Layer 7 of a small transformer language model trained on English Wikipedia (16 layers, counted from 0, width 128). Numbers have three digits each and are written without spaces.
In attention head 3, each number of a token's query is one row of weights dot the token's vector x plus its bias. The head spreads its attention over the tokens so far by the softmax of query dot key.

Query weights of the head. A number n stands for (n - 500) times 0.00076.
q0 (bias -0.238): 644346549523508512374640591521336291689639559445402440721624732774547430391679568588547978717553571562408504522438362547535337570575783322578622367437349548525492659328381486445382454449439431438482522500348608438405432348595395454573519537346591561504434690524476372559066492297445368429529715577624708320559496542647634428479463438465640530486440263458550438566337335618349352612543
q1 (bias 0.410): 429685558596407524631573365633648561364513377547809437341406414513526745697145557442408344332447339401662265455626484734392566450324554608323036748729856410466547357762525483444442446445357450229450478663660478836492472596425458741563504228472313473490486560620398668378611613433372727386686344280704543679331756657374206555576517665421320617427443441606769396530732452447352575345558
q2 (bias -0.193): 447557451571429582547750228366690541450362613540666443643320650402540615546536354602475283257602641500914373676446469582609376399629521541594535503552575472380584712250475514482439454831542531438546396412567548515322409361625547686370353569587401088480438424229754470671543713375323589669370563402353515592456431554482520608555429533449418517705526496528595531482752404260555545483411
q3 (bias -0.315): 485175255523484424493330610567534412714559416265473419549533638541552139470866485522632586754407492222307457676457482518594310292460390462709733537360646715686390697469647296767406521408621492587374450532341538578486524500566611262602311558476551628684448366528565624471391504642630504423382671390441646300462507453507654389479603544700595452569539274472437393421464521532301275559445
q4 (bias -0.291): 479544354434173432728524441360590598555809367364579608468513385596724635569630562364516407585441336383623398836441504835539421539370567361482682431492304540460482603570445648528471483444206687560446627449577508516504417347705640613302417545787504229622752652253649529634470722444249568388269410410521797424545584475528482484718664471352547390632525491462719308613667288435430408273178
q5 (bias -0.104): 485858412515554544520550596483298276661414387571617503600337455723380385480711547445701345406257234443437601575355370642411591492372292665393534420661638582363407761388834394511459594451555563463381489610711449598565473464474465544537350646756415650548624595264562442635603612500781444515420453421639493363220475567382586469477655513478490568588478331487644317568395513574515566384552
q6 (bias 0.339): 447631636616342488682412459606663645465592585554560497614496550478674476408312436454457557569402512576412423530481801472306586508468475544504262579658575672518583662559486772292523444322462462358461530644478522738708381443369468705576451504174371538431477496273496583392414408564370415638669437304481478542334660680318375557401404721347293556376605138500728458471473493548386817529571
q7 (bias -0.373): 390284551465719401617350685378430395556376626302350655450563508378386247399713367500526301650496566462496609536504471444614650333489317511717742441145368466606371538597522311592552650647671536694493450543446516504380512432744598472476469589718468433551634245594413492686677621666672439422508535625234458320442260456448669696454617326607638403665567670500232338296318475373678528595347
q8 (bias -0.308): 327432667397612232478540436506363316359475511327579442524588616513540459515513263529484822465521579433268419256366513434494303586500556444634716442480388574510628392497536640534283416317524458758400697462551640453472729478546527423391610478291594535470532463698405541618421436679643539469490497578479734395385577275526507566666320599606375555566572461456714415402468264449547559474350
q9 (bias 0.422): 551587270492426487379577392306328558674528337546480474323353460702637629579283677164403500310460410401412387743372446653367421712463650621355471621736570622698650530765748530630416516580480524318515644457423481538655604722433682719336378491533528484427569576570695504394451613507408524320492322321694416472512450637354178323511597596577301538390543504616568476704747428634517500163548
q10 (bias 0.337): 618783504406655570507511620497493545721214461518625525763347713584551611243159455355468339442370327445577550681677579403461648422507655503455240547537711443471400582534468496713626618692661624411542597516336627788568356566629296714592280369544385629463360551504472610437496453449445247334580444672488269462511335639514341341421500562384543473534564496354381415670699479566373614367629
q11 (bias 0.295): 601578492467210475510485602575419408794572384363321534522321366514478403508571578353705693477523469482260282615317541511409526515291560426492469516441665516583595743507624577471632510357443229458441496597324674651617575455477565651731474544449621530366435677274780597417375374620437385496654526462412460553493605907368476414571695445605411579472474358397576477398377432738198684320648
q12 (bias -0.197): 397556578474330600560403182420460587357339470425445549313535384368543444525549624583545507311548576532350462425347487427552379751371465463373691265640319280280624369638580756293377385496292564534452721334655431252487519544477804318332713655519515637735587571477659695401604496559426594639560486796643660507467504429524488539533424455615493481481445553595422673471394590419662356367399
q13 (bias -0.047): 524541701399488774345489577486597442524304609428563589271542684795492364565481711551415445496472439652580684330524493307401500682570704564479215397653566291206331381504426430337421394637599564472485500403508322651416314458461436551532492386344263594589367515684236253294704532405522367636639719607681492631296443392593673586518376452390533538545363355558643709588399589590623453371844
q14 (bias 0.278): 641365594758436615461486694503443422615533403423240515384370651535315480677551500209236591522402474468515511554592582524375467608592593578730357538422239477559550430647662500553427539459438434563544464619475486566632458476393486540361615469549431533234418657620252222714443626629589374522414369533559497427241503780332275407510457538595322596367421544606339526200522447660568547449640
q15 (bias -0.123): 508622551535643644374538581365531439679555396631333396390479691665575424617699635344559386560535197523338623553583447452456414428434308504664395483580667537609631849435641412689233447583508663655340446436668223429517410264657493476330477353699386204572492354366672473629674644667431560361511569804508485319313538575703320307521504497550585387584504668500382329644428588428361266432357
q16 (bias -0.159): 426259300636709223339447568486330277755564540462371533435471444572541559491640562310596322564579601333234560633444351522632348351415393539601918647431357621744603580469712368735488606456630397624453346602267411414577574576591534370389371500708724449407600263565718449558545524538513552345287458403256458496584428357474496437560692439652648452451694684500259488492572408421590496513349
q17 (bias -0.382): 401459512374819548340334496482391313371303467397425586180466532458382530768691677456511372699584422389733532360593439309585350639564485418491500469446508551450392175594504422523464607522548678650493582327779406340186379500663481388540642530570616452573528458665221346507537557454434833382360430648395569292582515210451491451658664305517620465645634711522396666496614579365591278253466
q18 (bias 0.173): 447480443788186365508491466496426582599675346360487666547603509530411581632621631529442585536274651266397298480554648683541236745475634603576473423453242791813583519600655620368504470376282289288586669572340431623461806886405458895451210391417469610610590508610653540427202450386318676268277319286423747473491657504245353588532335511534508643333627329443692568534405420508214531635405
q19 (bias 0.315): 768384608454219789562343433500549598614656389396508558493459296278204496752460626511391616535488412452418359513644503456277404607489675587417444638462484304441573463409474475295523479712275297347600447416391583430380411600455540659512416500524523385583417711528649569270364425435243669580482545465394448849752467625562516416451315527663525612418347677380488685418697514553138496655569
q20 (bias 0.076): 304649363563665393638616514504454546461444346372683579779419626372529306453379398340561522417337567417461396660509566751504585518359565593482434377475594577586473454677386528463595442529504743282424567518613656627530406717424389397587496643571479701796719718385590734429367343496747351318594211075810430401404661608297395516091361633384476620457836168500517234392496613547424483267428
q21 (bias -0.243): 370440409383574517284404474486504465560352277542418645339337689648439235727664707298425277702397324351408552585384493392437394626448601504479520548589558685473396355675627544649556564535655753520349550344747329300507384594356734286340822716611651492768690527308454378464521621567561536633346458424673481345442534384410462526525577411537418472609645480623396593469641611504723441065530
q22 (bias 0.045): 753261649524483711363363597460472504849435570632460466394410607718252317393705760410584561714488182457226611669541196439259637533390519591409304433708639436539508478496553489558537522559537566566650433594516187523597310230428519561602468431458289476713310403283369424496642615457599595652496587705467364598464512512576690335595413420476702433581436302574590356625550562718584472315712
q23 (bias -0.265): 281742335435431261569767305530651457381556312581697506657465574599563650573569554725569640552434534461633433612366630638544259620514562454421436436646653710546377338453413534422419436406570582511476579375711500454464584587278535371763369579511625577551575380398515598567348429321561594565427489302620708504529845374354473538543421393345497568537525201426744407628403600382397423580448
q24 (bias 0.006): 395654441485455436455579521507300592452417348691422425443484488639290740379507662366522520377801661628334563376555373430453749684496507405097339282610496438436606487550589507353633584443453421532449565606527512366549737382437507238768597433747578461668480571391619643310532508444660484485663481623583410559386635547452604489370565322428618582574813424550410405417157564711643710275749
q25 (bias -0.296): 242510287676389408667430463438529721487379548614538454558653746512810647312712483350608256396649685381517647635229485516619216347348227378495733563550473676577638706600548436553338592233496543626413633459566492459625518431716606445290361632513547267725639357170603627688557756663373561580257446577617627350463467367456564423607475599561392317709610257508487539393387423305491351319260
q26 (bias 0.274): 447608450559334507536581623419677618341732401548526467652721483513602701448306316308337460327410614622611568474591569619398699500531346458471507474438354422490556618686409565487483518399239500476429598545416497506695524414651427523480454439777400381478493720655361517509459629435493344398509299511808382604565612581569429383383435534455469410458615449482657317387466452439552583518397
q27 (bias -0.308): 225753457458813275626579441560416427357461476335492503818459579515653285470548284471386500393313629383583330451492677640587492512632412560617601296333370777474484580577522449715586516421649642627348481548511546541587516592573459445587531642524500737345799474456606589694407516552894341346437329408587564249332575500271517604286546520382460661466732412464449349402432408411508621301398
q28 (bias -0.163): 471586611485531524378353359587616184169534439358507537464590538532589352823458401627521630477437416511750387345627637406235493606629517384472561529381589539196465357533392576368452250666559586470545380445507522574323442384451454389608702306546667467432492706749492438313504349516639647398598417442361507593406681463476461626597587449481357672351595655595846749428504406473573607552479
q29 (bias 0.358): 460411877416200689366284452526369639496672396422375466248325463527593496715378536259252431488419370625393311376496618447323532646359745547670253638658665311337500313715715746441471429441427553471474333412512361725633432675493709630345568483390528375509475659408432577276513463684433612544604377203715504618282555426354461581599568671555489464617500459544541669528496375693610528434576
q30 (bias 0.067): 576357689719462579532472307585371728304360601371352485243573577465514673428521378524524281593653534461607426253625648473615771459336394493406399592489436346430660477764716351300460569459369382655530628693482578649342496359561677387438525481492344283613359427662420561463583611642375667618590454676400626474262448562366430614709585550506407392495428737540500456451467510500496627532480
q31 (bias -0.080): 548298682419213657460612573587485748447323416447404451540574311468365295525626537617322653398444404536342432378601500581580389637535689490588281419449403228685375260544556604410354349720321538587538511581286511546477426700361759504440415416573370515436519311708512566466562682513595500390535533420542725534322593481461615651530471407575581614486386708514335390439322597646581326864667

Each question shows a short text with each token's key, already scaled and adjusted for position as the last token sees it. A number n stands for (n - 500) times 0.0048.

Then comes the last token's vector x. A number n stands for (n - 500) times 0.026.

0 " f": 710133710866795672198862777182204294706395286729812776432171407724415715458919309815447211402531
1 "ellow": 728092690863789665179907780181213247715440284707800821451168430742411694411889274821454213344571
2 " European": 706108698876749672186889813177210285747437265698774776426184405693402706408871228812443204392631
3 " f": 761110682871813636172870821162177237745423238668741834449180443755397784434885231842467163371552
4 "il": 751090681856804631164905799165167252755456263643777829463205432752374730390862239815513180371597
5 "ly": 683097706869808639149920759189198213735489248702768842355158396796408732391876232832454192376584
6 " H": 673134740865797672192887801140183251692407240705753815400168431756406752383882216830446206404518
7 "ato": 680115717844795691165919780162196239691448273694763833373180385769398717378845236828461220385565
x: 515507537523536594509530523484502441556521442476512416529509505542516525579498506483501444493493546548470485441519567482467479518430540557480491517458533539469457517538481514503529616471511464505544483289493462552524534556490475477458520495504543464542520496490427507439474527510475498476479480433500497529483517475540491473467449613489509488614496531147488530480515500493509525550511
Which token does the last token look at most? 1 "ellow"

0 "ives": 697137682853760684208860764195216307694417326738809758405174394722445669467890320801442235406544
1 ",": 675138780848855774173894743191208250711478292794785791368166374756487700383917290814449183363518
2 " 2012": 710086754863796719148897746186223252724471304795769780349184359748484676361878263810458197381630
3 "\n": 781117685899814729184887781195224307646412300809806755391151373691502692419902303813393176382537
4 "-": 792093726905847721191906767178247313606379293767836741432136369654460696402909320856388131352521
5 " Mac": 689116688854765704203901745168246327598367291715836758434158376638439703457879291819349162349500
6 "ros": 708094659858778712177939756190247305629372238708862738403175391650436653430867306819370157332539
7 "as": 690125640845763751196922749207247301616447306734826739368152394680483649430840296829396184334566
x: 521468554506512579513530569510449472560535513510493398562519505506570480602542484452510498519513488484461491414504498482526502482441547573537521519467546478529480567526525466480507620490551513499454464361524485503496555490515452542488480547498522530444513536479505510480518479503495453503502486460446479474518484514505460463479479580484475512635466517123471460490490481504473532551502
Which token does the last token look at most? 4 "-"

0 " her": 716118689867794695195874781180204297711404300736813764440163427722406710455906311823444216387559
1 " second": 788067717885848666144901829161183227752441221718781812441125458763387763418900261875460164342603
2 " st": 753066706872861642140893825166151215795431212703781855470165416780393781455903253846470166357549
3 "ra": 728069651880839647135930836178157225774434280672787870453159402812392748415893256839471169381596
4 "ight": 742042644875813656152926811156149232774468225689793850407119432812445769443889227864475195333591
5 " Group": 718101682868763696170878778169183267752469294731765820379166443787436732414859241842489204338564
6 " One": 710107665860749675176883781159157243736453294687770809413156406760384744398841251837468229380596
7 " event": 717105633858763693127869794202172253781480311723741842399186435800415742451834283836529211357586
x: 512512529544530592534582596489481471497521405493430434519479491556529502542517470497485538545469498509492508453488556540478493521466535572517470546462465460426427441553511490448470619521424493485511495386517514506506509565508461496508488528472488515465522502510510550494451500499469425469543495428540466492483500486448493493476496515459473537696518493165520565540487475554520531475539
Which two tokens does the last token look at most, in order? 7 " event", 6 " One"

0 " winning": 712140685849767658205845768203218308705412320736801765438189399713429685465886324791449233407556
1 " a": 742135651837818703196863816208203236696473299691745793513152486744406773431873330848446226354590
2 " 1": 728113743890859722199878797174165271721431264727774789464151477769386794428903273871468197363584
3 " 1": 737111757891864714193881793165158257729435264724773792462149470766393797418904275868475192371585
4 "/": 761119738857868681187870831167198262719433227677749789449143456724378794432920293867457187376564
5 "16": 715104740867829649168885806185201225730469233693770782403159426754391753374901278818473198385627
6 "-": 770092737860874626178887828163201241713434252679765813439129398713320784368901303879498173376553
7 "m": 732103710856856641183892818194221249728430235676770816451175449734348766389901289864473204367536
x: 529603513506527593495581568479468549504488405530483416501491431521512591524490487501495510500450454485522467429499482505534491511514537503501520540475507476469496496519477555437470632373573525527510526403557507474502550533444490474535572604525507513477505476495497504498502501520474498482528454493502559491500489490450495476503436562478504487619536475124511486474438516529472469472471
Which token does the last token look at most? 1 " a"

0 " de": 701132712860791669196873784176209291706397305730811778427167382713391695437913316815451211421542
1 " Tri": 705109711858829689146921786129176261719391258706807821421183351709394679421902267831430191424580
2 "omp": 731079664870817701151943754123171242727449255704819839419162357735414693423905258842448186382582
3 "he": 703084636880811699148957761149181222707464251707812823376112427800427709428877236853422163376590
4 ".": 722088685876799705146903733197195272700434280787824777357181337738505657429895272769391202364545
5 " This": 723121599862750742194877750197240311642415328709793742409172469701419671449856303822379206355544
6 " time": 732090659851779732180878741196233322679447306738758776393181431745473710453839298828417203337557
7 ",": 673150733840837784191875704218251302670458300784781766389196394740505684412894316795409198363488
x: 498569495478502559442506552486475483528524451511482385483473518497469539579513474484485512517484517522462483487514503514556517503507530535473480489469588469525489530555517460509497665529504532519455425366458489510536518498501489501540471524488507438510498534497559532482490504521508479448531487492514492504496494517473508483477493507505508493657521514134497478498448494578513515472528
Which token does the last token look at most? 5 " This"

0 " a": 706139701861796691205860788197209292697405301732810762458163436719397719453913328829447226391549
1 " ro": 708101685886850669178901834163139264764419236690811815482182408735385739432926270841474207388573
2 "w": 726077731902878669156930788158146229710430251721814852431168405798417736398922261845466201366605
3 " and": 723098706868848694171893776172193256718494255737776805406155389754457750405921285824428193340560
4 " her": 732106663853834751189896782168193282715458294720746779457164497738396741429873306844461229340586
5 " second": 770090711871832660161878806180205247727454228710764803452151461755391756422881273853469189338593
6 " English": 708115661868769707192891846194205284728426266741783810458158462749371748428886243849484225363587
7 " Class": 721102651885771712175894790166184260723440235701787813475185458741387756449870254853495211340578
x: 530531529536505536512565574481459509568487418481479439477443453560486500585504418530464515486468521528505535401445567515501494466501530501486484570494488481456478480504512464518430657502463495538511513462469549551542478616483482466511498529491457533460540483482477514489486511467461505517514455476559462515490526457524485479486473541500441515615520496093531539524472488515488543491509
Which token does the last token look at most? 4 " her"

0 "4": 698131720869775688204868758191206300691406308747828753411166389723446692446912304804437214404544
1 "\n": 802102691919818730174907802171198284650410288806819763381122378682502712424918303832395150379539
2 "-": 799085733919856722182920782167224292618379284767849750429120374652461706400928323864390117350521
3 " Ex": 755103659855783721191895784160204299658341256717815739431151382638427717455886297851361138351544
4 "op": 764093652869805716174910791165221287650384261699824761492183403640430695450886291831396149345568
5 "ary": 754091636877761711185897775186240283656416255712841742439163373641436680408868268822374150343541
6 "ph": 741085681871789688196924787163228295656392240715840757454195417666400670426865253847422155346538
7 "us": 704108638845741724195924776202229286646434315738824762412166413676452664422838274847381181329555
x: 526500522492481534497552613504458513542511454547511393545519549546533475586528454492526517509476508488467480449481530525460492530489554556494499518489495532529495518507519497519466637488557472511479465380512477527551554530504423499479495549508500534485466517467521497494504493500480423487513469404447527490488489530546490441487446566463489518601474512096470495505505468504477501550495
Which token does the last token look at most, and with what share of its attention? 2 "-", with about 30%

0 " in": 717132728851803685186860778182201297712418291741804769434179374701406711451904315805459215394563
1 " the": 749119688855842714194864806180207276709450294703735752464184472702365745382869321846474223334589
2 " L": 729109738876820675214881784148174278731397243724775775490189418711438764401896249832456196382593
3 "ing": 730106707850822706178886782162181277697407257679816800442185378710389732438876261820446204373552
4 "field": 712106711841807705167907824166193260706423244741805813414164432742400742414847260857516206324560
5 " O": 678129730846789702190876790154170265711404257695771793421187393712393776417853244833469201370587
6 "aks": 692102733829799744152915787158157248732453266671754808377159455768412755430841228853488213335620
7 " Tri": 695131690814800664149885781138175255731404272680767821405212361720383692439835263816482226423601
x: 547556499494457592494487538467540485506478434524471476505513476565524514622496457518521463483482537486498571450509546455399481469512478470539507550499479450518454474503476509503559682551530528511571514343464516496532515640452426479541515456487528470527493483486451490499481495541486538489441429440526483438515496432513479547440505549518492555585483490191533508531477490519504531477488
Which token does the last token look at most? 1 " the"

0 ".": 724119712878794689190871762186198304696400299763835753413171364711462684454925304790415206398541
1 "\n": 800101690917817741172913798171197291653421295809824762381123368683517695430926300823385150380542
2 "\n": 801108681918818754181906791182208309633397295807838741399131383665520691436919314823368147369535
3 "The": 753107648901795741213876761200227327630373331736832684461193466662458665406875342828366199316567
4 " third": 815074675911813693185874767195218313656393264730834734504173456688431728440874285842405162312590
5 " round": 789076625880788690181866782203198338685424311702811776490200422732504714474839280819449185309543
6 " is": 699141673835838723166863726242238270722480307757764808443174439790493747506887338802380234360603
7 " a": 701179671825827726206835770256248266666467303705754783508180501750415763447870355820431261354561
x: 553534493510481551547530504444495506536504485510496413501483497478507546599541561439515513500476488522475478431456551501487476460473524410477520497482522457511421510496530491483602612560555492515513513328519499539498558556502457478516528532494550516482524502465516514520516538510487489483519451556562492518470496501444516503510519481508462434598510505153467505503461482570455521431493
Which token does the last token look at most? 6 " is"

0 ".": 724119712878794689190871762186198304696400299763835753413171364711462684454925304790415206398541
1 "\n": 800101690917817741172913798171197291653421295809824762381123368683517695430926300823385150380542
2 "\n": 801108681918818754181906791182208309633397295807838741399131383665520691436919314823368147369535
3 "===": 776099653867824739194879799181219347683380301735812711426168354648490661468903333798358199378573
4 "199": 768080644875789709189903774178247297668417268759820721427177368643469655415893293789369146372605
5 "4": 771048675887786693179928768160198296668451281736815740443184346693480687393863254810403163346622
6 ":": 769091705851830725186894786184213295688448274771788757472188350663440696417896294808392184346561
7 " five": 775098651869784657200861765180200283681481274715785742478217339681459712388852302757425233348608
x: 541585549523452620518517532474477519509509451496517414505454483489515565583500492459537522454477550517491524511500477516496499477493503532509527479510473476508477516474487480510501627585529479510580579383527550514522521584471474513511469489496498484465471512519430497490492520423506514503519459549508477499477520456476471483505501460509478493611518500141475486472444461586475503505510
Which token does the last token look at most? 3 "==="

0 " on": 717132725848793676194862780178199297710416294725801759435176384692407711459906317809448216393566
1 " 6": 733074778912859716146924800120144214731480225746796811419133356741403774401929251845475157380618
2 " June": 748067772867853690105921765140190222749483236722765809388165396723433760417868271826474146334636
3 " won": 761085698847862690129894797169179243775464279785754851450175375762451740489887326810480215380625
4 " the": 748114669851863693180857802180201275750462276699726782473195464738359763386859317835481229328611
5 " Group": 729126689868784706193852772188209306721449279718773787444198457743416740417849260828473213325574
6 " One": 716123658864764687188870781166169264719442284689777794448167419736373750402836268835462233372606
7 " Class": 733105645889767702171884788158181248747465241714769816456187444741414745445858258844506213362600
x: 514517525540514558514591584484442531542500429490471446470436456581476518560529426528471519482472524524507549400447582515497507478507531507494485572499454474445460445492510472507460657559452486546534509456448537528515501616486464461514480528496449515484539510497480508492491509460464521505516451472562454513489520474513492477476477512491447518614524514103541546520458478499493545489492
Which token does the last token look at most? 4 " the"

0 " his": 717131675862795695207861782192215311699401305736813752445170426709410703462903327819440225394553
1 " own": 747070674872826699164904863177199236730419264745806826474167461749415755405898290871474184296575
2 ".": 743096678882822712173882758216189301699421275773824753416180371731490693436914276781382204352550
3 " B": 718117725885808711212879730163199295652399259741805773457197381707503727389892247799411182374514
4 "of": 717093705881810741175917724160193304648432296748823779435205353707492685401869279791431192342585
5 "ill": 747079697864806716161924781167203289659421310749826788444199378698488674385841266817448202345587
6 " c": 732101656887790678148873794202193245707427230715816815461207374743440726407880251803433181354511
7 "ut": 765067637861804700158910752178197284701449271663803816424194393738438706456853254806448179334578
x: 530501538525542573476553534536443491519509384519516408462482533521501526541513515522518461520515568445449448415485524487537505533475463584536483503496509500461504490500498519560472664408481532506479496376531510506535555540459526536523498507470430480488509474469473466486493483529489459542503535495517525534501481487454459497470484571490479499643480503133489570545497486524449529493515
Which token does the last token look at most? 0 " his"

0 "om": 708130708868783689200880771168201304688395307747832767417173385704436684445906301812447213396539
1 "un": 741069703894826734124962814138181214691441262753852838369092355722417713409917260871438152386606
2 "c": 718092718892836730119964793151178208714446224748853831372116382741417713404904245881465151379582
3 "ul": 732082713877821715116962844144170203721445259746826837343122374726422728388882248874484138353588
4 "us": 679108691846777734151943814172169224732476297764803821342119393738437695419869250871459177350569
5 " expl": 727091679839826659122920786151190228779422247756771856373178346724399681459904280825472159404524
6 "ains": 709099653855797719136919790201184261764501308755766833351158356784471668470887271810450226391577
7 " the": 731116674852838701183876794195221278710441299725747774455191455730373718389880313844458230342582
x: 504542520481482548492497550478490487498473471480482379502484461478496532589539498461520481492493488487474536441479501492513475492516520432507495488480545505481462490532521475492498674507545504514517513365510511551543552545520497500512508547486547487470549495468492501534522514516496485508537474487552517507439480505472524487531482514520478533636442495130462480507507513565507493500507
Which token does the last token look at most? 6 "ains"

0 " ro": 719119693875791668190870795173182294716403293725828778441175380718414707456918302809457209399547
1 "w": 733060732904866665149937786143147216708429238728821844414154383791437732399924253839447176360597
2 " and": 751076699878840696158903787151179245723501254745785805401148360745480749405918273818424168326565
3 " her": 755090661860831744178903788153180274718459293723752782462160472728405741428874300840454212337593
4 " second": 785075710877833655153884817166187238736454226709769809458148442752393762418883263851472177336600
5 " English": 727104657874767705185894850185194281728430272742785812463161442741384745426884237841481215361596
6 " Class": 736093653894772713168899796156173256726442235706792816476182443736396756447875247849489200338583
7 "ic": 734082617873782690153905823156160259760433252676803827470181411755389749407836232847492197360590
x: 537487543514502614525556604508461540465511446531469392526478527528487539576524515523481495493496541494506462440462551487519466477601515562486476510477495517520512468439516507520508638513472508489526486355549487512518516635473455502494451511476495499492543556494502465481468483508471476524483460504526499509475500492476477518491456545467482547583489489119463543481444513507546527479498
Which token does the last token look at most? 3 " her"

0 " F": 698137713867785684205864765178216300685380283733821759428167411706420712452909313817431202400526
1 "riend": 701098653880785699177923787148210257697396226720829791398146412696416720417880303830451185347555
2 "ly": 679090714889806676158940754170220227686440246733814790359143363735429704370883257840409166379591
3 " made": 731102686804804683166879786204193250768480289750748831398175395766444694506884299818460236402568
4 " her": 741113634833840753191882780188212288723456294729740785459161510750392743457856314847459235342575
5 " r": 702129676883845685172879827197162260754395208704813824494196448759389775464910268844456184403539
6 "acing": 728089645860819677161881810213193286758439277683784829441173430782410730466871262830432226359572
7 " debut": 739080643824815678135890814185189243790447250709773862437156481808366748497873287867499182321523
x: 508497520480526635500573546537467463573494444465454452505500480572492556549477568496533504495478496552497477391485538534464485498463462541529474478472504508492443476521443535485511625422471499441512470403486572539520508648503520485519522478506502505474517588455484542524517511510465484485524490494514511515455468497438475466484538471469464544616545495123514488491490463542513538463541
Which token does the last token look at most? 4 " her"

0 " Mor": 691128723862784682185880770164206292684388282735828775419166385701403709461905309817452200399544
1 "ati": 717073713889828736135957807127157235710422247754838820397122373734406718393889241870455164373587
2 " &": 690098728867804714173919811136206235696464235760800782378131352685444713394894254851434179340583
3 " V": 716101738882819681141916805125156210716395236755788832425165360719384753358903248862493146386551
4 "ives": 717067664878795730146931789137172251723455262700782831377152378774439704436861245845454208367574
5 ",": 663128773846842778150896729182213243705462269790786813367186358760464704375887275814464182346510
6 " 2010": 702086776861809724117906750171220218710458264794782816332182363769454695340872246829486178343596
7 "\n": 774106698894816736169895779190226294654413276807810774381153373705486707411903290821404169358517
x: 525583499497426568463495541517465490533497439518513413508483496533510532569483481438478497531467497495472482471485524487521505520547550518471554509489490475502468493521487471510538638462473524509490464374519459459544521507496529493489482537520534492490530535484508478498504504513484475502481470500479505507515492488490498518499508494537491468651498540121477506525501470617512523502501
Which token does the last token look at most? 7 "\n"

0 "ill": 713120697861771677187875773184206301688396321739833770422180382707439673450889306810452210395541
1 " cons": 727109662871840671120901809191148236768411255739791834417182356757451745443909308814422171382581
2 "um": 736093671876843698146916846184173253735443290720803835391146403788428729432915284858449184359557
3 "es": 710103693858821741146932793179158253764525297718751838359150393794469696452893254844453216384585
4 " an": 719142664827829690165874796199206235696439273723760803473164452748372747431881313852443234357579
5 " ex": 723113708848846657156886831184161243753380211702789829448158399741332791414917272858461177347554
6 "cess": 705071653849842655158920814187209233772444225712793840408153410767373719418914277856453187348557
7 "ive": 753087650859819671157892838191187248770476283701767831431165425774389719406869259851485211358584
x: 503580531473525587562500561518480512513499481513460394515477447504521539592512521460497487477461432512473487404450523511511464517502502590513458481512545513516530486535504544467512601510495475505532463377552502521527542602485457517497510533491535508471523542469479479508491533493486457491523484477533544499454534482491504520488460512465484547627482516118467457476491480560522505483509
Which token does the last token look at most, and with what share of its attention? 4 " an", with about 90%

0 "us": 688131716862775692187884772178202285697413306752832780404156375717428686451911300817439206407542
1 " A": 698128703890803728171911804149176215711435270723788815415125426739413757395909253849421183403584
2 "ud": 684089736888844712145943796133167232683397242690830813415136423724364761400897262872473163365606
3 "inet": 715070714902804697132931788152145228740470240739822829423143395795401753365882201870505167321592
4 "-": 763061748895857660151923825143191233710415249713802826419113376733326774365916262904489140363553
5 "S": 696102743875821707173890761169189255712418225694796794423158402742417768388905227828433172328547
6 "erv": 720109705839817655134904766171216227717397253714776824396197415734353715398869303835476172375540
7 "ille": 705102702840772668129915807197201234718444278688800814357143435772372715405836246841461176368561
x: 489515540464537592530514536499499481534539517515477416504521495494550483601537538489494496507460478510467500396501504498459466552570494642510490501482512499430487513470535495502510589476505503505514501307537497504526498566492469563510519547487528520454564554485521517474487483450481478472476442484512519504493457495490473486462403590458509522633494506119482510475485505531515485540520
Which token does the last token look at most? 6 "erv"

0 "un": 699134697854767676195866767190218292683396301732832771412162387705411692463903319810444210411536
1 "ic": 716108684876817724154923805164200247721430255713824798422142404692413712396879278856441174389565
2 "ations": 721092663876768739169910786182184273737463280726782781353155425743460699439857262847457207364550
3 " dev": 723097667861852638116912795155160230767397258733783877379198332749395701427896290820497158425529
4 "ice": 739088667886789666139921820168159254767478298719782868374144386785401711428883234851495185393543
5 " in": 742116731817825699138865779167180266746495265718719812421207314701375748425854278807495203376619
6 " less": 755125737828834622174870781160164232738448218697731799449215383687380769425886296788468212387617
7 " than": 737106733832833631176859790160199244728491242721735790391193334700404742414881301783466227367608
x: 480573521508475532501487547527460455484483478520468392510505407487514505574491510500547491498506527505475482470539471480520501522505534515531473457482551516499517524521519522491528674502525470499548479348504446504508539512498528465513524540501505508520416469498495531505464519488520494518558468469519479553442565467476421463510534497469526515630497517144509576476491507568509494478477
Which token does the last token look at most? 0 "un"

0 "Cl": 709126689865771685206862773187220303679377300724833759431175404710428689458902308810425216393529
1 "oud": 731070680879789695152941817160193236658413285722850816393136384730415702408870266853437172347569
2 " R": 720096685907792686177907800132164234703395232725813811436161407729439757420892235856442154382561
3 "ac": 713095637880784718163917784159178245701428229648832804432144391726394743408874243841451171363592
4 "ec": 711078643874790698142929789169181236713421232670802792398154426748377734408856250857453171333606
5 "our": 739057611869772677155932822156185222719440270693816812394117406745380726413840253865494183340593
6 "se": 708076654867769703162925821177182235725459292702791795377142432778435697408815235886489181342582
7 " in": 736108715804804706141854773173193271734464259713733798431211331684369756448822289812492188343598
x: 536475499521533566499495565518482486475527443512476390485506451502532534599494462466478515522487512450468516507564508520486469510486533498531502465485505506493469491515494524524567654518547461507527475343458474488508521548480532507524554504503512487472537533447520519523497484546485438522527521471583493467501506440488454525496484498477520497608451499125473498528456520552521519499478
Which token does the last token look at most? 0 "Cl"

0 " Mar": 695127711863773682193871758177211297691394294734825764431176385698413702453899312806444197389552
1 "ia": 681101738859786733172939790167196265694438299731805786417154370699433696402871268832407181378584
2 " is": 671153696827837740155881753221214225748491299770751825416153434788460745481897335820424237379615
3 " s": 708115752870851704148892778162161227767465207723756848421167368754431774445935237821454178398563
4 "ad": 711095719855846700139922769172192252730458267666798849459180402770400732419890262835468197380592
5 "den": 701095747852840689138939794198200218750471303750777873392179410815427695403899264833497243399591
6 "ed": 703103720825848686131912770201197210757511309735768868381173385792425680417883285829499246390604
7 " at": 710130748808824664159852744196189279749464285720726800456237379721395720445859300781455258378643
x: 522517499508507555502487550505530489499448451487498397508498401506511560622512491476476482521488451467453476510547514500461445518481481512502512519480504506500502451486495501551547654555535500481494515378476463513519520526520477465541540508504499484506466528500484552550471497549493496487525506514555524505470560437479460504547506461484511515641473474125491512519511516555518510486460
Which token does the last token look at most? 2 " is"